Layer 7 of a small transformer language model trained on English Wikipedia (14 layers, counted from 0, width 96).
Take only the direct path to the model's output, skipping the later layers: a vector added to the residual stream pushes a token's score in proportion to its dot product with that token's output vector.

Output vectors of the tokens that the questions are about. A number n stands for n times 0.017.
"lished": -9 50 18 66 78 54 5 -27 -29 -63 -8 30 42 12 46 -10 29 -65 -20 23 -31 -50 1 30 44 7 16 -2 55 -16 -54 -31 -7 -15 17 17 37 0 19 -23 22 1 -6 -28 -24 12 -25 -50 -64 39 72 54 8 -38 50 -27 34 -5 -15 -59 2 13 -13 27 0 -2 5 -25 -3 2 -44 -38 8 -37 -40 2 32 40 16 -45 10 16 -40 44 -9 3 8 48 -46 32 -5 -24 -37 -10 -71 -8
" Location": -17 20 -2 2 7 4 -7 -2 12 -8 -9 51 -3 24 20 -20 -11 6 -8 20 -21 -17 -29 20 14 28 25 50 28 -18 5 -45 11 -12 0 -31 -6 41 -28 -9 42 -17 -13 -15 -14 -12 -4 -73 -39 46 17 44 12 -4 6 -15 -3 -22 -39 -3 2 18 12 35 -3 -11 37 -24 -23 -29 21 -25 -1 6 20 6 -10 52 23 -25 7 43 2 9 15 -23 -24 29 -49 -13 16 1 -9 20 -25 -58
" Russia": -8 7 -13 -17 -7 -6 -1 6 8 4 -6 34 13 7 -1 4 8 12 -4 0 -4 10 19 2 -1 11 53 -11 -5 -33 -14 -5 -12 12 -5 -17 -9 9 11 -10 33 -35 16 -16 27 -29 -3 -3 -18 -18 1 32 1 -23 27 -36 19 1 -9 -10 1 3 2 -2 29 -31 -6 -26 3 -10 14 -24 13 24 -5 22 -12 -6 40 -23 12 20 -32 30 -37 -8 3 0 -17 1 28 2 -10 4 21 -18
"ission": -12 19 -7 45 -8 18 15 -27 -35 -27 -3 31 -4 24 23 5 -65 -34 32 1 -9 -2 3 -13 47 -12 29 -16 3 12 1 -45 1 -11 -22 8 36 -9 1 20 3 -24 26 -12 25 -11 -2 13 -31 18 11 35 7 -27 -5 -13 -29 -59 -32 -20 -22 -21 -35 3 58 5 21 21 -7 -6 14 -4 38 -16 15 7 42 6 23 -5 29 7 -35 4 0 -6 2 58 7 -18 -14 -5 9 -35 -26 -1
"gl": 26 -14 12 -4 26 28 24 -40 -23 8 -4 31 37 6 -33 -3 25 -17 -1 2 -10 17 13 8 -26 -23 -1 5 24 30 33 7 -16 1 -25 -28 34 -37 3 -35 12 14 9 -35 -26 4 5 -21 2 -20 10 -17 0 0 34 47 -17 14 18 -8 -50 11 -29 -26 -22 16 35 -30 -7 6 -6 22 8 6 -54 12 34 26 -35 -16 -2 3 -18 9 44 5 -2 3 2 7 31 -26 -10 4 15 -49
"ince": 73 47 -34 -3 -11 22 17 -25 -36 -39 -8 -26 26 -6 36 29 -20 -11 -9 10 4 -28 3 21 -3 -5 23 -60 -12 17 -21 -14 1 35 44 18 34 29 -14 -30 28 -31 9 -13 -28 -34 -6 -4 -61 -19 42 0 24 -27 7 39 -15 -74 3 -17 11 55 -15 31 -32 9 10 -1 14 15 -16 -15 1 9 -3 -6 52 -9 -1 -20 -7 34 -33 17 -19 9 18 8 1 16 -5 -2 -16 -18 -9 19
" victory": 0 49 27 -18 -6 1 8 -2 -6 16 -5 -18 16 -20 35 -13 -17 -9 32 -16 -10 -22 23 -26 3 -38 39 -6 16 18 32 -15 -2 -8 32 -12 -5 -18 10 -8 7 -11 14 -41 9 9 -35 4 2 10 -12 34 -11 2 7 6 -2 14 -7 -36 23 -28 -11 7 14 4 -18 7 -23 5 -3 -46 -5 -27 0 9 1 11 -5 17 12 0 -25 7 -8 -45 1 51 -10 8 57 12 -9 16 -22 1
"ific": 42 -18 -16 37 34 -4 -30 -32 -58 16 -4 17 17 20 -3 19 4 -22 25 59 -19 20 -7 -6 23 37 18 -18 17 -7 2 -54 -30 5 -13 -31 55 -16 2 29 -15 -28 20 2 0 14 16 -26 -7 -13 30 8 -51 -13 -52 3 10 9 11 -26 -18 -35 -15 4 17 -17 -15 6 10 29 -52 18 6 -2 -20 22 46 43 -18 48 -18 31 -16 37 -10 -12 17 10 -71 22 -33 23 23 -9 -36 -14
" Died": 32 27 57 33 -10 -14 13 -6 7 -57 -7 12 15 20 38 -18 -61 13 7 10 -33 -45 23 -2 50 34 18 -23 6 -31 -32 -35 42 -16 13 -13 4 -25 -2 5 -4 -1 -3 12 19 33 -2 -47 -34 18 -3 19 -41 11 33 13 -25 -56 -29 7 15 4 23 15 -29 -19 33 -28 -5 14 3 -13 -28 -22 12 15 12 27 22 28 2 -13 -50 25 42 -3 11 2 -20 14 -22 34 -44 19 -4 -40
"ention": -23 6 1 37 -3 -2 12 -14 24 -21 -9 -22 21 11 49 21 -44 -52 43 4 19 -1 5 -1 17 -22 -11 -35 -10 27 -3 -23 29 -7 -7 -17 40 29 -17 -8 16 -36 -18 -52 -9 23 -16 -20 -38 58 -3 28 -27 -42 17 9 -14 -63 -20 14 -23 -17 2 40 49 -54 12 15 3 14 -18 -16 15 20 26 3 24 23 10 -9 31 -8 -30 23 4 -8 -2 62 20 -11 -29 28 -10 -28 7 -14
" Succeeded": 13 63 12 29 -21 39 -4 -11 -20 -25 -25 16 27 16 -10 2 32 -44 -2 14 -58 -10 4 71 25 -50 7 -29 26 -8 -53 15 -26 -3 -16 27 20 10 13 -22 5 56 13 15 -8 10 -35 -43 -14 17 -11 10 -55 -16 2 16 -17 4 -29 -3 27 -31 12 1 -33 -36 27 -12 18 13 -14 9 -52 -8 4 32 59 38 30 21 9 96 -25 49 23 -31 7 23 -75 -49 -32 5 -12 -6 -7 -42
"lands": -8 11 17 -22 -7 30 -18 -20 -20 -30 -2 30 36 20 29 34 -1 23 19 -12 -4 21 -21 -6 -35 18 2 -26 18 3 -20 -46 -27 8 17 -7 26 40 17 -2 -1 -30 -18 -8 -26 -6 17 -24 31 14 29 45 -1 -4 -9 -26 -65 20 33 -46 19 10 -1 -3 12 -12 23 -19 -25 -8 -45 -33 -33 -6 -34 -1 30 47 20 -47 10 49 -12 9 12 -8 6 -9 6 24 14 -18 -3 9 33 -28
"eration": -14 30 -30 30 51 1 -32 -26 -17 -16 -3 48 30 -17 -3 -14 13 -66 -17 32 -6 4 33 -15 2 6 3 -10 -41 42 3 -42 -26 -9 20 31 35 21 -20 -32 -22 -29 -13 -55 4 -25 -36 30 -15 -27 58 46 2 -23 -25 -27 -23 -9 0 -30 19 24 -15 14 1 -28 -16 12 -42 17 18 -5 -4 1 24 -1 40 1 12 -31 8 31 -9 23 20 -31 11 68 -34 72 27 21 -41 6 38 -13
"ensity": 3 -16 13 42 12 19 -6 -26 5 -21 -11 -20 -30 11 19 7 1 -44 7 32 -10 -15 20 42 -29 -16 9 -62 16 47 1 -9 -4 -27 63 -26 -2 53 31 -40 -7 23 -3 -34 -34 -8 -36 -54 -38 16 8 10 -15 -1 -28 3 -48 27 13 21 31 -2 33 21 44 5 57 0 -10 15 -26 -23 -14 20 7 26 -25 73 25 -74 31 18 -58 18 -11 -23 20 38 5 10 -4 -10 -12 -29 6 -33
" Apps": 28 16 37 9 1 30 -22 -7 -26 -55 -15 17 12 -21 28 25 -10 -81 -16 -16 -49 -36 62 47 14 -27 12 5 -26 7 -40 -32 -10 1 34 32 -25 11 17 -16 80 7 -19 -8 32 32 -4 -34 -87 8 45 11 -23 7 43 -27 -2 4 -41 40 22 -35 35 26 8 -12 -5 37 11 -56 -9 -56 5 -7 2 30 -2 40 -2 4 34 -3 -48 53 -2 -5 -21 1 -24 29 27 20 3 -17 -42 -25
"ership": 11 24 15 11 -8 -46 -33 -44 -28 -19 -1 -24 18 9 59 47 2 -47 18 -7 -2 -1 9 19 -16 8 7 -1 -43 -7 -43 -74 -9 31 21 2 30 53 16 4 40 -17 -5 29 20 -8 12 27 -43 -6 10 58 -47 -14 21 7 -38 2 5 -26 19 -42 -35 20 51 -14 -27 18 -33 -45 20 -41 17 -30 9 8 21 22 16 -29 -24 30 1 40 76 -15 -5 44 -45 58 6 16 -46 -7 -18 -25
"istics": -9 -7 -7 61 -13 -39 -14 -36 -10 10 -2 26 16 10 14 18 22 -53 -12 7 -25 -42 11 -16 56 -21 70 -17 4 -9 -32 -9 -14 -14 5 35 73 -14 7 -17 21 2 -1 14 -8 10 -38 -36 -47 19 -4 43 -41 -21 -35 5 4 -49 1 6 -5 10 57 35 44 -17 -1 4 -11 -21 -24 17 -9 -50 5 19 -39 82 -19 -14 6 3 19 18 -49 -17 34 55 -17 44 0 -17 2 36 -1 -34
"ution": 31 22 16 11 -32 33 57 -31 -16 -5 -5 35 -9 57 35 5 14 -44 29 -11 -2 -8 -26 1 18 5 56 53 -7 8 33 -26 0 -20 30 -21 23 1 15 -37 -1 12 19 -22 41 -23 -27 -11 -24 13 41 52 -47 -44 -32 -29 -44 3 10 -57 0 -79 -29 17 5 10 8 12 -18 -6 -14 -13 54 -49 -6 30 25 -21 21 -2 -17 12 12 12 -44 11 0 36 6 -3 -15 -20 -35 -2 23 -40
"′": 13 52 -28 -10 -11 18 5 -25 6 10 -13 38 -13 7 -11 -7 7 -14 35 28 -30 -20 15 -18 5 -21 -31 -14 -10 35 -4 -40 17 51 55 -39 -30 20 -19 8 56 25 22 2 -39 -1 -17 -35 -66 25 8 8 12 -40 -16 1 1 6 -8 0 -12 27 26 -48 -16 -3 47 -15 18 -9 15 -38 -4 32 4 25 4 2 6 -27 7 20 -21 10 -2 -29 44 -21 7 -52 24 -17 -5 26 27 -10
"inet": 56 2 21 49 20 23 -15 -18 -61 2 -7 0 27 31 2 -5 -22 -60 -22 -8 12 -40 18 12 -21 -4 28 -38 -2 0 -2 -33 -13 -24 -3 13 74 17 -11 -19 33 11 -10 -24 -14 -4 -3 8 -39 5 47 24 -16 -45 13 14 -30 0 -11 -9 -34 1 6 35 3 32 16 19 -64 -45 -35 -10 10 1 35 14 35 9 -9 -12 -4 -1 12 -7 -20 20 19 -4 -33 11 -2 25 -41 11 39 40
"adem": 29 67 9 14 12 -2 4 -43 -18 0 -1 43 62 15 -5 0 17 -9 -11 -6 -28 -19 26 44 17 10 48 -39 55 8 34 -30 4 -56 40 4 7 33 41 -34 -3 -22 -1 1 -11 -24 -20 -80 -39 11 17 -12 1 8 28 41 -30 -47 1 -10 8 -54 -4 7 -13 -43 18 32 -23 -51 -11 17 3 21 -5 8 49 47 4 -16 25 16 -4 1 6 -27 30 -30 -48 3 -18 28 -58 -8 -36 -22

Output weights of attention head 0. The head adds the sum of these rows, row i times number i of z. A number n stands for n times 0.0037.
o0: -24 3 3 -13 -11 50 8 8 -34 12 -19 22 15 22 0 -40 35 3 41 -12 43 -6 -24 26 -25 54 -17 -17 6 14 0 1 -11 -23 -8 -4 10 -15 -25 -40 -16 37 12 -18 7 -45 -1 -27 -66 9 18 -19 20 3 40 15 47 28 12 40 20 -44 23 -40 11 8 71 35 -4 11 -18 49 9 -31 -35 10 -15 6 -33 -5 2 -10 24 -1 0 2 -12 -18 39 -10 -63 -20 -25 9 31 -50
o1: -23 -60 -11 56 12 24 5 -12 -38 -12 -7 -16 0 -5 14 14 17 -12 -16 2 9 -11 -14 7 28 -16 42 -6 -1 7 22 28 7 -32 24 26 -25 3 -11 27 20 -5 -52 -3 -3 51 8 11 -22 3 -4 -18 -31 4 -15 25 -32 52 27 15 61 -5 -26 15 10 -15 -22 1 -29 -19 -7 -14 35 -38 -28 37 20 -15 -27 17 -6 12 -5 12 -34 15 1 7 -29 34 8 -46 -10 -32 -6 23
o2: -15 -7 10 -30 -30 -13 -32 -28 3 16 -17 -28 -19 8 14 -15 2 44 10 -16 34 -1 19 -9 -20 6 -10 24 16 -23 28 12 -27 -27 5 26 9 5 12 65 -2 -51 -17 -28 11 7 -12 24 39 -26 -27 12 22 24 -16 25 -21 -17 -1 -45 -15 65 14 3 1 -16 -8 -30 -14 24 -14 -16 -16 -23 2 4 -23 -2 35 -1 41 27 -13 -13 31 -2 60 7 -27 -14 11 56 -11 -51 -2 51
o3: -3 -1 -6 22 -8 37 1 -12 0 -25 14 -17 -5 2 -30 -3 -3 -40 -11 -21 -22 17 -12 -6 -6 28 24 68 3 19 -18 -11 25 -27 2 18 6 -24 21 19 -11 -6 -82 16 0 7 10 -9 47 24 -18 42 -22 11 17 -39 -34 -12 7 -34 -22 32 -8 13 0 18 -3 10 -42 46 -4 -3 25 23 15 -4 25 40 -6 -28 -10 -16 -9 14 -10 2 30 -29 -37 47 -3 -30 -15 5 -35 -5
o4: -25 -26 34 -17 -8 27 6 -22 -1 24 3 -29 6 18 -49 2 -16 15 -12 -25 28 -13 -12 -17 29 14 0 -4 5 12 -47 19 -6 -24 21 23 11 -4 21 -13 -5 0 15 9 8 -23 -16 -24 26 4 3 62 31 1 -15 13 4 -35 -23 28 33 10 -5 -55 29 10 21 4 -35 30 44 -22 -10 22 14 15 14 -2 4 -24 -9 -22 23 16 -5 20 30 7 -20 12 -23 -20 -22 -24 6 -3
o5: 0 18 -35 3 -25 5 42 20 -12 34 9 -25 -43 4 45 17 12 37 -2 -13 2 -23 -12 10 16 21 6 0 4 4 26 -38 0 -5 -34 -21 -16 -3 -26 -1 14 3 -17 -8 18 -16 14 22 -57 13 -6 7 -3 -13 -6 -3 26 -5 19 -11 -2 -46 4 16 18 -4 -16 -11 51 -24 49 -22 35 -32 -28 -19 15 6 -30 19 -19 -2 19 -16 2 -6 -39 -20 67 1 -6 -1 7 23 5 -8
o6: 23 9 -10 6 6 -41 -34 13 24 26 7 -42 -1 19 54 20 -14 12 -3 0 29 -1 10 9 -7 -50 18 -22 2 -36 7 -14 27 -9 -43 -25 -9 9 6 27 26 -31 -8 -1 8 18 -18 35 -1 -29 0 -3 -9 -11 3 7 8 -33 -10 -25 -19 43 5 10 11 -20 -39 -30 46 -28 26 -36 15 -10 -6 -12 -9 -10 7 28 -14 -1 19 -22 7 18 -16 3 -2 -21 30 26 6 -7 7 66
o7: -13 -35 -7 -19 -38 14 0 -9 45 -20 -4 19 -5 -36 28 9 0 -10 7 -49 8 27 50 12 -33 -31 22 63 -3 -10 16 -9 4 -14 -18 -22 1 -4 1 9 4 -8 -40 -25 -10 4 -1 52 22 20 -51 -24 -12 41 -12 -71 2 27 30 -9 -43 -7 10 34 25 -15 -17 15 -10 44 -18 32 18 36 -13 -11 18 6 -7 12 -1 25 4 -18 2 -7 -16 3 -40 5 15 -11 1 12 -7 -13
o8: 7 27 49 -3 13 -4 -19 0 -11 -13 2 5 25 20 -33 40 -3 5 28 46 50 1 12 32 5 -22 31 15 -19 39 -30 13 -40 12 34 40 -3 -9 0 10 3 -30 -24 -26 26 -6 10 4 14 -10 1 29 -16 0 -17 -52 -6 -26 -18 8 18 -7 -23 -20 -1 6 -15 18 -46 -20 20 4 -33 42 39 3 8 -14 -24 -23 9 -10 19 10 -31 -12 -41 -30 58 5 -37 2 13 -13 -9 -54
o9: -7 -29 -32 4 -15 39 21 -14 -26 51 -1 -60 2 23 35 -69 42 51 -22 23 30 -11 3 -1 1 41 16 -14 24 6 43 2 -28 -41 -25 17 18 17 2 8 13 -29 -26 14 9 -4 -12 -27 -21 19 15 -22 -8 32 -27 4 -16 16 -45 -8 -42 13 31 -28 -17 -32 34 41 27 -21 -45 46 33 -21 -31 8 -11 25 -30 13 17 -25 15 -18 22 -48 6 -61 -8 -34 -26 25 -4 50 27 35
o10: -40 -73 -12 3 -17 6 -1 -14 -22 32 -3 -43 -3 36 4 -44 -50 -30 -4 -36 18 -26 5 -19 -6 -3 -6 -41 5 -18 -5 -29 -20 -10 -28 13 22 16 40 16 29 -20 8 52 12 -34 -33 24 -2 -18 9 32 29 -8 1 42 -27 -17 -32 23 -6 46 -31 -16 -14 -8 17 10 6 -2 -16 24 -46 12 1 25 7 14 50 -1 -2 19 -3 -4 2 69 37 17 -14 -1 33 56 44 -36 23 29
o11: -33 -2 -2 -9 -13 34 -7 -26 -9 -17 -17 16 8 -5 -47 -15 7 1 -26 4 -41 36 7 -6 15 72 -4 28 -5 25 12 24 -33 25 9 -1 5 -3 10 9 4 -3 -8 8 -7 -6 -10 4 25 1 -22 20 -15 17 -8 -27 -44 22 0 2 -17 19 -20 1 -30 -4 21 37 -15 25 -39 38 -24 41 22 20 -7 18 7 -21 -33 -17 -13 -8 5 1 42 -21 -17 7 8 3 14 10 -29 -11
o12: 12 6 -33 15 25 -12 5 26 -23 13 36 -28 7 13 0 13 -25 -9 -17 6 20 -12 -22 -20 21 1 28 -17 -17 5 0 -8 2 -4 4 8 1 17 9 -21 14 -21 37 27 5 23 -21 -1 -13 -6 42 4 -5 -42 -21 23 -8 -24 -19 15 20 -16 -17 -2 15 5 -3 12 25 -75 -1 9 -12 10 -10 -22 -15 11 -10 -9 1 -5 6 13 -17 15 -17 24 26 -2 8 -7 10 -35 7 2
o13: -21 -17 -18 -9 -26 4 10 1 11 14 -2 -4 -3 8 8 -11 -4 40 21 -18 21 -74 32 41 12 8 10 -51 6 -8 -32 -7 -3 -20 -2 -10 -1 1 -2 28 13 -19 -9 22 15 -52 42 4 -40 -12 -9 0 18 10 -24 8 40 0 22 27 21 4 -17 -17 -12 -13 -12 -43 32 -18 23 -13 0 14 -23 -14 3 8 -14 -5 53 2 7 7 -2 -30 27 -23 22 -19 -14 35 20 -26 43 42
o14: -45 -53 -37 40 -25 10 16 7 43 -39 8 -9 -11 -23 -6 -6 28 9 1 -47 -31 -15 -2 -4 -6 15 22 -9 10 -7 -2 37 18 -41 11 -4 8 3 -11 -40 19 -23 -6 4 46 4 10 21 -19 52 -9 -46 11 30 -43 -28 19 22 15 8 45 -23 17 9 15 22 -6 -25 -23 11 -1 -5 15 -28 -48 4 -6 31 3 52 4 21 12 14 -44 21 41 43 -38 -6 -12 -13 -27 -51 16 9
o15: -31 -34 9 43 -15 34 21 6 -17 -16 -11 1 25 -3 -16 -21 8 -12 -18 -23 -38 9 -9 -26 3 40 -26 -3 -9 11 -3 25 -40 4 4 -17 9 -18 5 -2 0 30 -9 22 -31 -15 21 -5 8 40 -15 -8 -1 20 7 7 -34 25 1 28 -10 14 -9 21 -28 4 31 -10 24 34 -23 0 -11 -4 -10 7 41 5 -10 17 -19 -9 19 -5 -4 -10 39 -13 -58 3 1 5 5 12 -1 0
o16: -24 -16 1 -7 -9 22 7 -27 2 -12 -31 13 18 -34 -24 11 2 27 -17 -15 -43 33 5 14 1 53 -16 -1 6 -1 23 16 -45 24 34 -10 2 11 1 2 1 7 7 -1 -13 10 -8 28 6 -21 2 16 -17 9 -46 -34 -33 13 6 28 -25 -3 -22 -2 -38 -13 40 8 28 8 -10 38 -6 56 1 30 -17 18 6 -29 -29 -23 -7 4 0 -15 17 4 -30 -9 25 -2 11 15 -1 13
o17: -6 -8 9 11 4 41 5 2 -12 -10 -8 -39 2 29 0 46 -14 -34 -26 17 -14 28 -17 -2 -3 22 24 -17 -20 -23 -28 40 -18 13 24 29 20 10 -23 -15 -3 1 -31 42 29 46 6 30 -3 -25 19 12 -18 5 1 -6 -22 -5 -4 11 14 20 -23 -14 -27 13 -2 17 -4 -35 -3 -11 15 11 -3 32 19 -15 -59 25 -66 -30 22 7 -26 33 16 -4 -20 17 3 -17 21 -54 -6 27
o18: -45 21 42 4 25 -14 -21 33 22 -29 34 25 53 78 -2 -57 -1 -22 1 9 -38 6 -14 -23 22 25 11 1 1 -22 -65 -9 4 -26 3 11 11 -16 41 -38 41 -27 -12 6 20 -29 14 22 -2 18 -3 -19 -2 21 45 -48 -1 -6 -41 16 -24 53 40 10 -3 25 -26 -10 2 -30 -24 -41 -60 37 -33 -31 9 2 -4 8 -11 -10 35 -14 13 7 24 -3 -20 -26 -4 65 13 -6 -5 -7
o19: -14 22 -6 -31 -21 4 4 -10 -6 5 8 26 0 1 -50 -94 -7 24 -37 10 -34 -51 24 -47 16 -11 -34 -2 3 21 -43 -6 23 41 -39 -23 31 25 -1 21 0 21 24 24 -2 -17 27 -41 13 11 -18 16 33 12 44 9 8 19 -14 -14 -15 40 -2 -4 -12 8 -8 -30 -5 56 1 2 -14 -11 12 -8 17 19 16 2 15 8 -7 8 26 -18 20 -47 4 -26 -5 18 -9 57 -11 3
o20: -2 -12 -5 -16 -29 15 -6 3 57 -17 17 37 -25 -44 4 -51 52 24 -10 -4 -29 -4 40 2 2 5 12 32 12 -1 8 18 21 2 -33 -18 -23 -20 -22 5 -10 8 38 -36 -22 6 28 -17 8 53 -37 -65 26 37 7 -4 6 47 11 -36 -25 -26 56 16 39 -19 -37 -2 -19 33 -49 -11 27 -33 -8 -53 -18 17 -1 16 15 6 -2 -11 35 -39 20 23 -13 23 -5 -16 -18 4 -12 3
o21: 1 18 59 36 34 -37 5 22 8 -48 -14 50 22 -20 -17 -10 18 18 20 -20 22 -9 18 10 13 -27 -2 -19 -20 -2 -31 7 33 -12 -1 -23 -38 3 4 -39 10 9 10 -43 -7 -11 10 -5 -34 27 1 -2 14 -17 20 -18 34 3 -12 27 24 -40 9 -3 29 15 4 -21 8 18 17 -9 -16 11 -27 -8 -3 -2 -1 -1 21 19 16 20 -14 -41 -53 18 -6 -23 -30 4 -12 40 2 -16
o22: 17 41 -44 2 -22 11 -2 2 -45 10 0 -14 -19 -39 -40 55 6 19 -18 -4 2 36 -2 -11 21 61 -12 -12 -12 32 52 -5 -38 34 -6 -12 11 25 -31 -22 -26 -6 27 -21 -8 -6 -27 13 4 -6 5 35 -4 -37 -53 14 -12 13 21 13 -5 -17 -5 -18 -28 -1 30 36 22 -21 10 71 8 13 14 14 20 29 -6 -11 -31 -1 -17 21 -22 -8 -17 -26 8 -12 -8 -24 -16 9 -9 0
o23: 21 62 85 -19 17 20 27 -7 -11 11 -36 3 -5 18 0 0 29 43 28 24 9 -12 -40 2 -7 31 -34 32 15 -6 -17 2 -17 29 50 40 -7 -14 -9 25 -10 13 -46 -35 10 -1 46 -17 -11 -29 28 10 4 12 33 5 -2 -39 -11 -39 -24 3 -7 -8 -17 -8 -7 -17 23 -30 12 -46 22 -26 11 27 -13 -37 -51 -40 -8 -40 13 -11 46 -37 10 -17 44 0 -25 20 -3 26 -14 -24
o24: 15 -40 27 -11 -5 13 42 0 -19 -7 5 -2 -38 -16 6 -52 2 21 -20 -2 56 -54 45 -18 5 -24 43 -24 -26 7 -9 -4 11 6 -42 2 -3 13 -9 -4 -18 7 3 -25 14 15 31 -14 2 13 -5 -20 47 15 21 4 -4 21 12 5 13 -40 3 -18 17 -21 -1 34 -38 20 -43 -12 14 -5 -2 1 19 -21 -22 -1 35 23 6 -5 25 -22 -10 -10 42 38 -33 0 22 -10 -20 9
o25: -29 -33 16 21 -2 -9 4 11 -8 -3 -12 -2 26 0 -14 15 -12 22 7 -38 42 -24 21 5 24 -68 23 -4 -4 31 -32 -6 8 -14 5 3 -12 13 -7 6 25 -15 -32 -11 25 -17 0 26 -31 3 -9 38 -12 -13 -32 -40 17 10 -4 36 43 -11 -43 -31 38 10 -16 -14 -31 16 48 5 -9 32 -7 34 21 4 5 6 18 23 20 25 -37 4 -50 -19 12 -16 -15 -10 0 12 25 -31
o26: 10 21 1 -3 -6 -8 -34 12 -21 27 17 -23 -5 23 -12 -5 -8 28 -18 14 80 -27 1 4 8 -14 19 -22 -20 19 10 25 13 -6 -18 2 -18 11 -20 4 -3 -29 38 -15 6 14 -31 -26 3 -2 9 10 25 -26 -12 24 13 15 -6 3 52 -1 9 -35 12 7 -7 7 -14 -2 6 7 3 -33 10 -13 4 -4 -4 16 23 9 -7 13 -14 5 -2 -14 26 -5 -39 -9 -25 -21 -12 10
o27: -18 4 7 16 -36 13 27 -11 30 -17 -21 -14 -5 -4 26 42 13 30 -26 7 -38 -10 -9 -13 -4 3 -31 19 22 -3 26 5 -1 -3 40 10 12 -8 -12 37 19 -8 -40 -5 11 -9 22 31 1 8 -22 -40 -6 28 -52 -13 15 32 17 -14 -16 10 -14 21 -26 -43 -22 -11 32 -26 18 4 -6 -14 -19 47 43 -57 -33 36 7 10 -23 -38 27 -7 4 -29 -28 -35 27 32 -13 1 28 16
o28: 6 4 -46 33 15 11 13 34 -33 -22 2 24 9 -11 3 25 -19 -72 8 -2 -32 18 1 19 1 35 -9 -44 -2 -2 -1 -38 12 30 -41 -25 5 7 -7 -40 12 43 5 50 -22 -40 -16 -1 -34 -14 20 -6 -29 -34 31 7 8 13 16 37 -22 -17 -4 -1 -44 21 16 38 27 -3 -16 39 -16 17 -4 1 34 19 0 -5 -49 -20 -15 10 -19 28 -31 -7 -8 9 10 -3 26 31 21 -8
o29: 6 9 14 8 29 -52 7 10 -7 -16 -22 29 20 -17 -8 -17 -22 33 17 -15 13 -30 0 22 -4 -52 -25 -44 -17 -6 -10 -24 27 34 8 -25 -13 20 -16 3 16 8 13 -17 0 21 18 0 -22 -29 35 22 0 -32 -8 -23 13 3 2 43 31 -31 -41 2 -15 13 20 -41 25 -5 48 -23 -22 12 -15 3 -7 -3 29 0 21 20 -22 12 -22 -11 -38 13 40 -10 -4 -4 28 30 29 18
o30: 14 3 40 -5 2 8 -23 15 7 -19 -17 13 39 11 25 62 1 -57 27 44 14 61 13 40 -24 36 0 -36 2 -18 0 3 -50 3 13 11 3 -19 18 -54 20 19 22 13 -22 -34 -15 11 -9 -21 13 -40 -30 5 13 -25 12 -9 -13 36 -48 3 6 1 -32 -1 33 26 42 -30 -25 34 -38 35 6 -15 6 -19 -27 3 -32 -33 21 -22 -13 13 -26 6 -24 -17 12 29 18 -4 24 -35
o31: 21 23 -52 -11 10 -11 -3 13 -11 33 25 -32 -22 24 9 4 -21 -21 -45 41 -45 13 -30 -32 26 28 0 -40 -2 -10 -2 -21 -16 17 -38 -20 24 12 8 -30 -11 -3 50 58 -1 5 -16 -20 7 -15 18 17 4 -21 14 49 -19 -25 -21 -14 -1 16 17 -7 -11 14 -7 16 18 -34 17 -22 0 -14 21 -34 -3 22 6 9 -44 -22 15 -5 11 15 28 -7 17 9 46 12 27 -7 -5 15

Each question shows a token from some text and the vector z that the head gathered there. A number n stands for n times 0.026.

" me": 13 -25 9 -7 -25 -20 11 -11 5 7 -6 -18 -21 4 -18 -17 -16 -5 36 -1 14 -2 -50 45 -1 -33 -25 1 14 -4 41 -3
Which two tokens does it push up most, strongest first? " Died", "lished"

"er": -43 52 42 11 -16 -5 49 -5 -5 2 -12 -20 4 -26 23 -38 -39 19 1 -29 19 -24 -20 -21 5 -9 24 11 -52 -33 -49 13
Which two tokens does it push up most, strongest first? " victory", "ership"

"enn": -24 -15 -24 11 -43 2 8 36 12 23 -36 33 5 28 -22 2 37 15 -19 -1 23 -32 52 -27 1 -26 -6 12 35 -19 38 11
Which two tokens does it push up most, strongest first? "ific", "gl"

"ov": -18 -3 -24 3 -28 20 17 48 -37 -2 31 -45 17 -2 10 -22 -17 -3 -18 -1 -10 -8 -8 -49 39 6 -22 -11 24 25 -18 16
Pushed down most: "adem"

"in": -46 -36 43 -45 2 -17 76 -11 10 -14 68 -29 27 -16 -72 -52 6 -1 -28 -18 -60 -18 8 -3 -2 -8 -3 -32 -3 24 28 39
Which two tokens does it push up most, strongest first? "ince", "ership"

".": 5 -14 2 7 -18 1 -20 -9 0 55 -28 23 -13 -1 -45 -1 23 11 -66 29 31 -24 28 48 40 -44 3 -14 -9 -5 -28 17
Which of these tokens does it push up most? "gl"

",": 22 -4 -11 8 -18 30 -15 14 27 -22 -65 -28 -34 30 -3 -1 -27 -54 -27 8 42 44 -16 27 11 14 6 -4 -3 29 -16 -58
Pushed down most: "inet"

" to": -24 -5 21 23 -9 -37 7 31 -17 -13 -8 -16 1 -14 62 -14 -15 11 34 -12 48 21 -75 6 2 -25 -22 -9 -35 -21 1 -35
Which two tokens does it push up most, strongest first? "lished", " victory"

" as": 8 19 20 12 7 -8 -32 6 26 -16 0 0 -3 -13 -29 -5 -17 -6 -11 6 -10 -26 4 47 13 8 9 10 -34 -3 -31 -27
Which of these tokens does it push up most? "lands"

" club": -17 8 26 4 -8 -35 -24 -4 25 11 26 15 -2 3 -22 -6 -10 -15 2 27 -4 -30 -23 -10 23 -4 10 3 -21 7 -13 -12
Which of these tokens does it push up most? "lands"

" Dr": -15 -4 9 8 -8 17 7 9 29 -26 10 1 -6 -12 -23 -9 8 28 2 -32 -42 -11 12 33 -7 2 -23 12 19 8 24 0
Which two tokens does it push up most, strongest first? "ership", "ince"

" Dec": -2 -42 -11 14 14 11 -9 -32 6 -27 10 -5 13 26 -20 7 -5 -11 27 23 -31 4 11 20 -28 -9 -11 -6 22 10 7 26
Pushed down most: " victory"

"arly": -33 -39 -6 -17 -35 -7 7 -4 57 -5 -20 17 26 1 -53 -22 38 -1 -28 -31 -25 -14 56 6 -29 -13 -3 -24 13 13 43 26
Which of these tokens does it push up most? "ince"

" Apps": 11 43 -6 4 -4 13 -11 10 17 6 -17 8 0 31 35 -2 23 28 -12 -10 -22 11 2 1 14 37 2 -1 -12 20 -22 -28
Which three tokens does it push up most, strongest first? "ution", " Apps", "ensity"

" 0": 9 11 1 -3 22 8 -10 -11 15 13 1 2 9 51 22 6 15 15 13 18 -21 6 -3 5 12 38 4 4 -30 12 -32 -6
Which of these tokens does it push up most? " Russia"

" Goals": 14 39 -1 14 10 1 -19 3 17 7 -12 18 -1 32 41 0 23 26 -4 0 -12 11 -3 -5 10 38 5 -13 -17 14 -32 -24
Which two tokens does it push up most, strongest first? "ensity", "ution"

" career": 4 -8 -11 11 -8 8 -2 7 -3 12 6 -2 21 0 10 -8 -6 -11 18 -9 -6 -2 4 -29 -5 0 -2 -14 13 -6 2 14
Which of these tokens does it push up most? "istics"

"ension": -7 38 -24 31 5 -21 6 34 -40 -8 -14 -8 -5 -24 48 5 -16 56 -28 -41 44 -28 -16 -66 22 -41 3 -21 20 -52 15 23
Pushed down most: "′"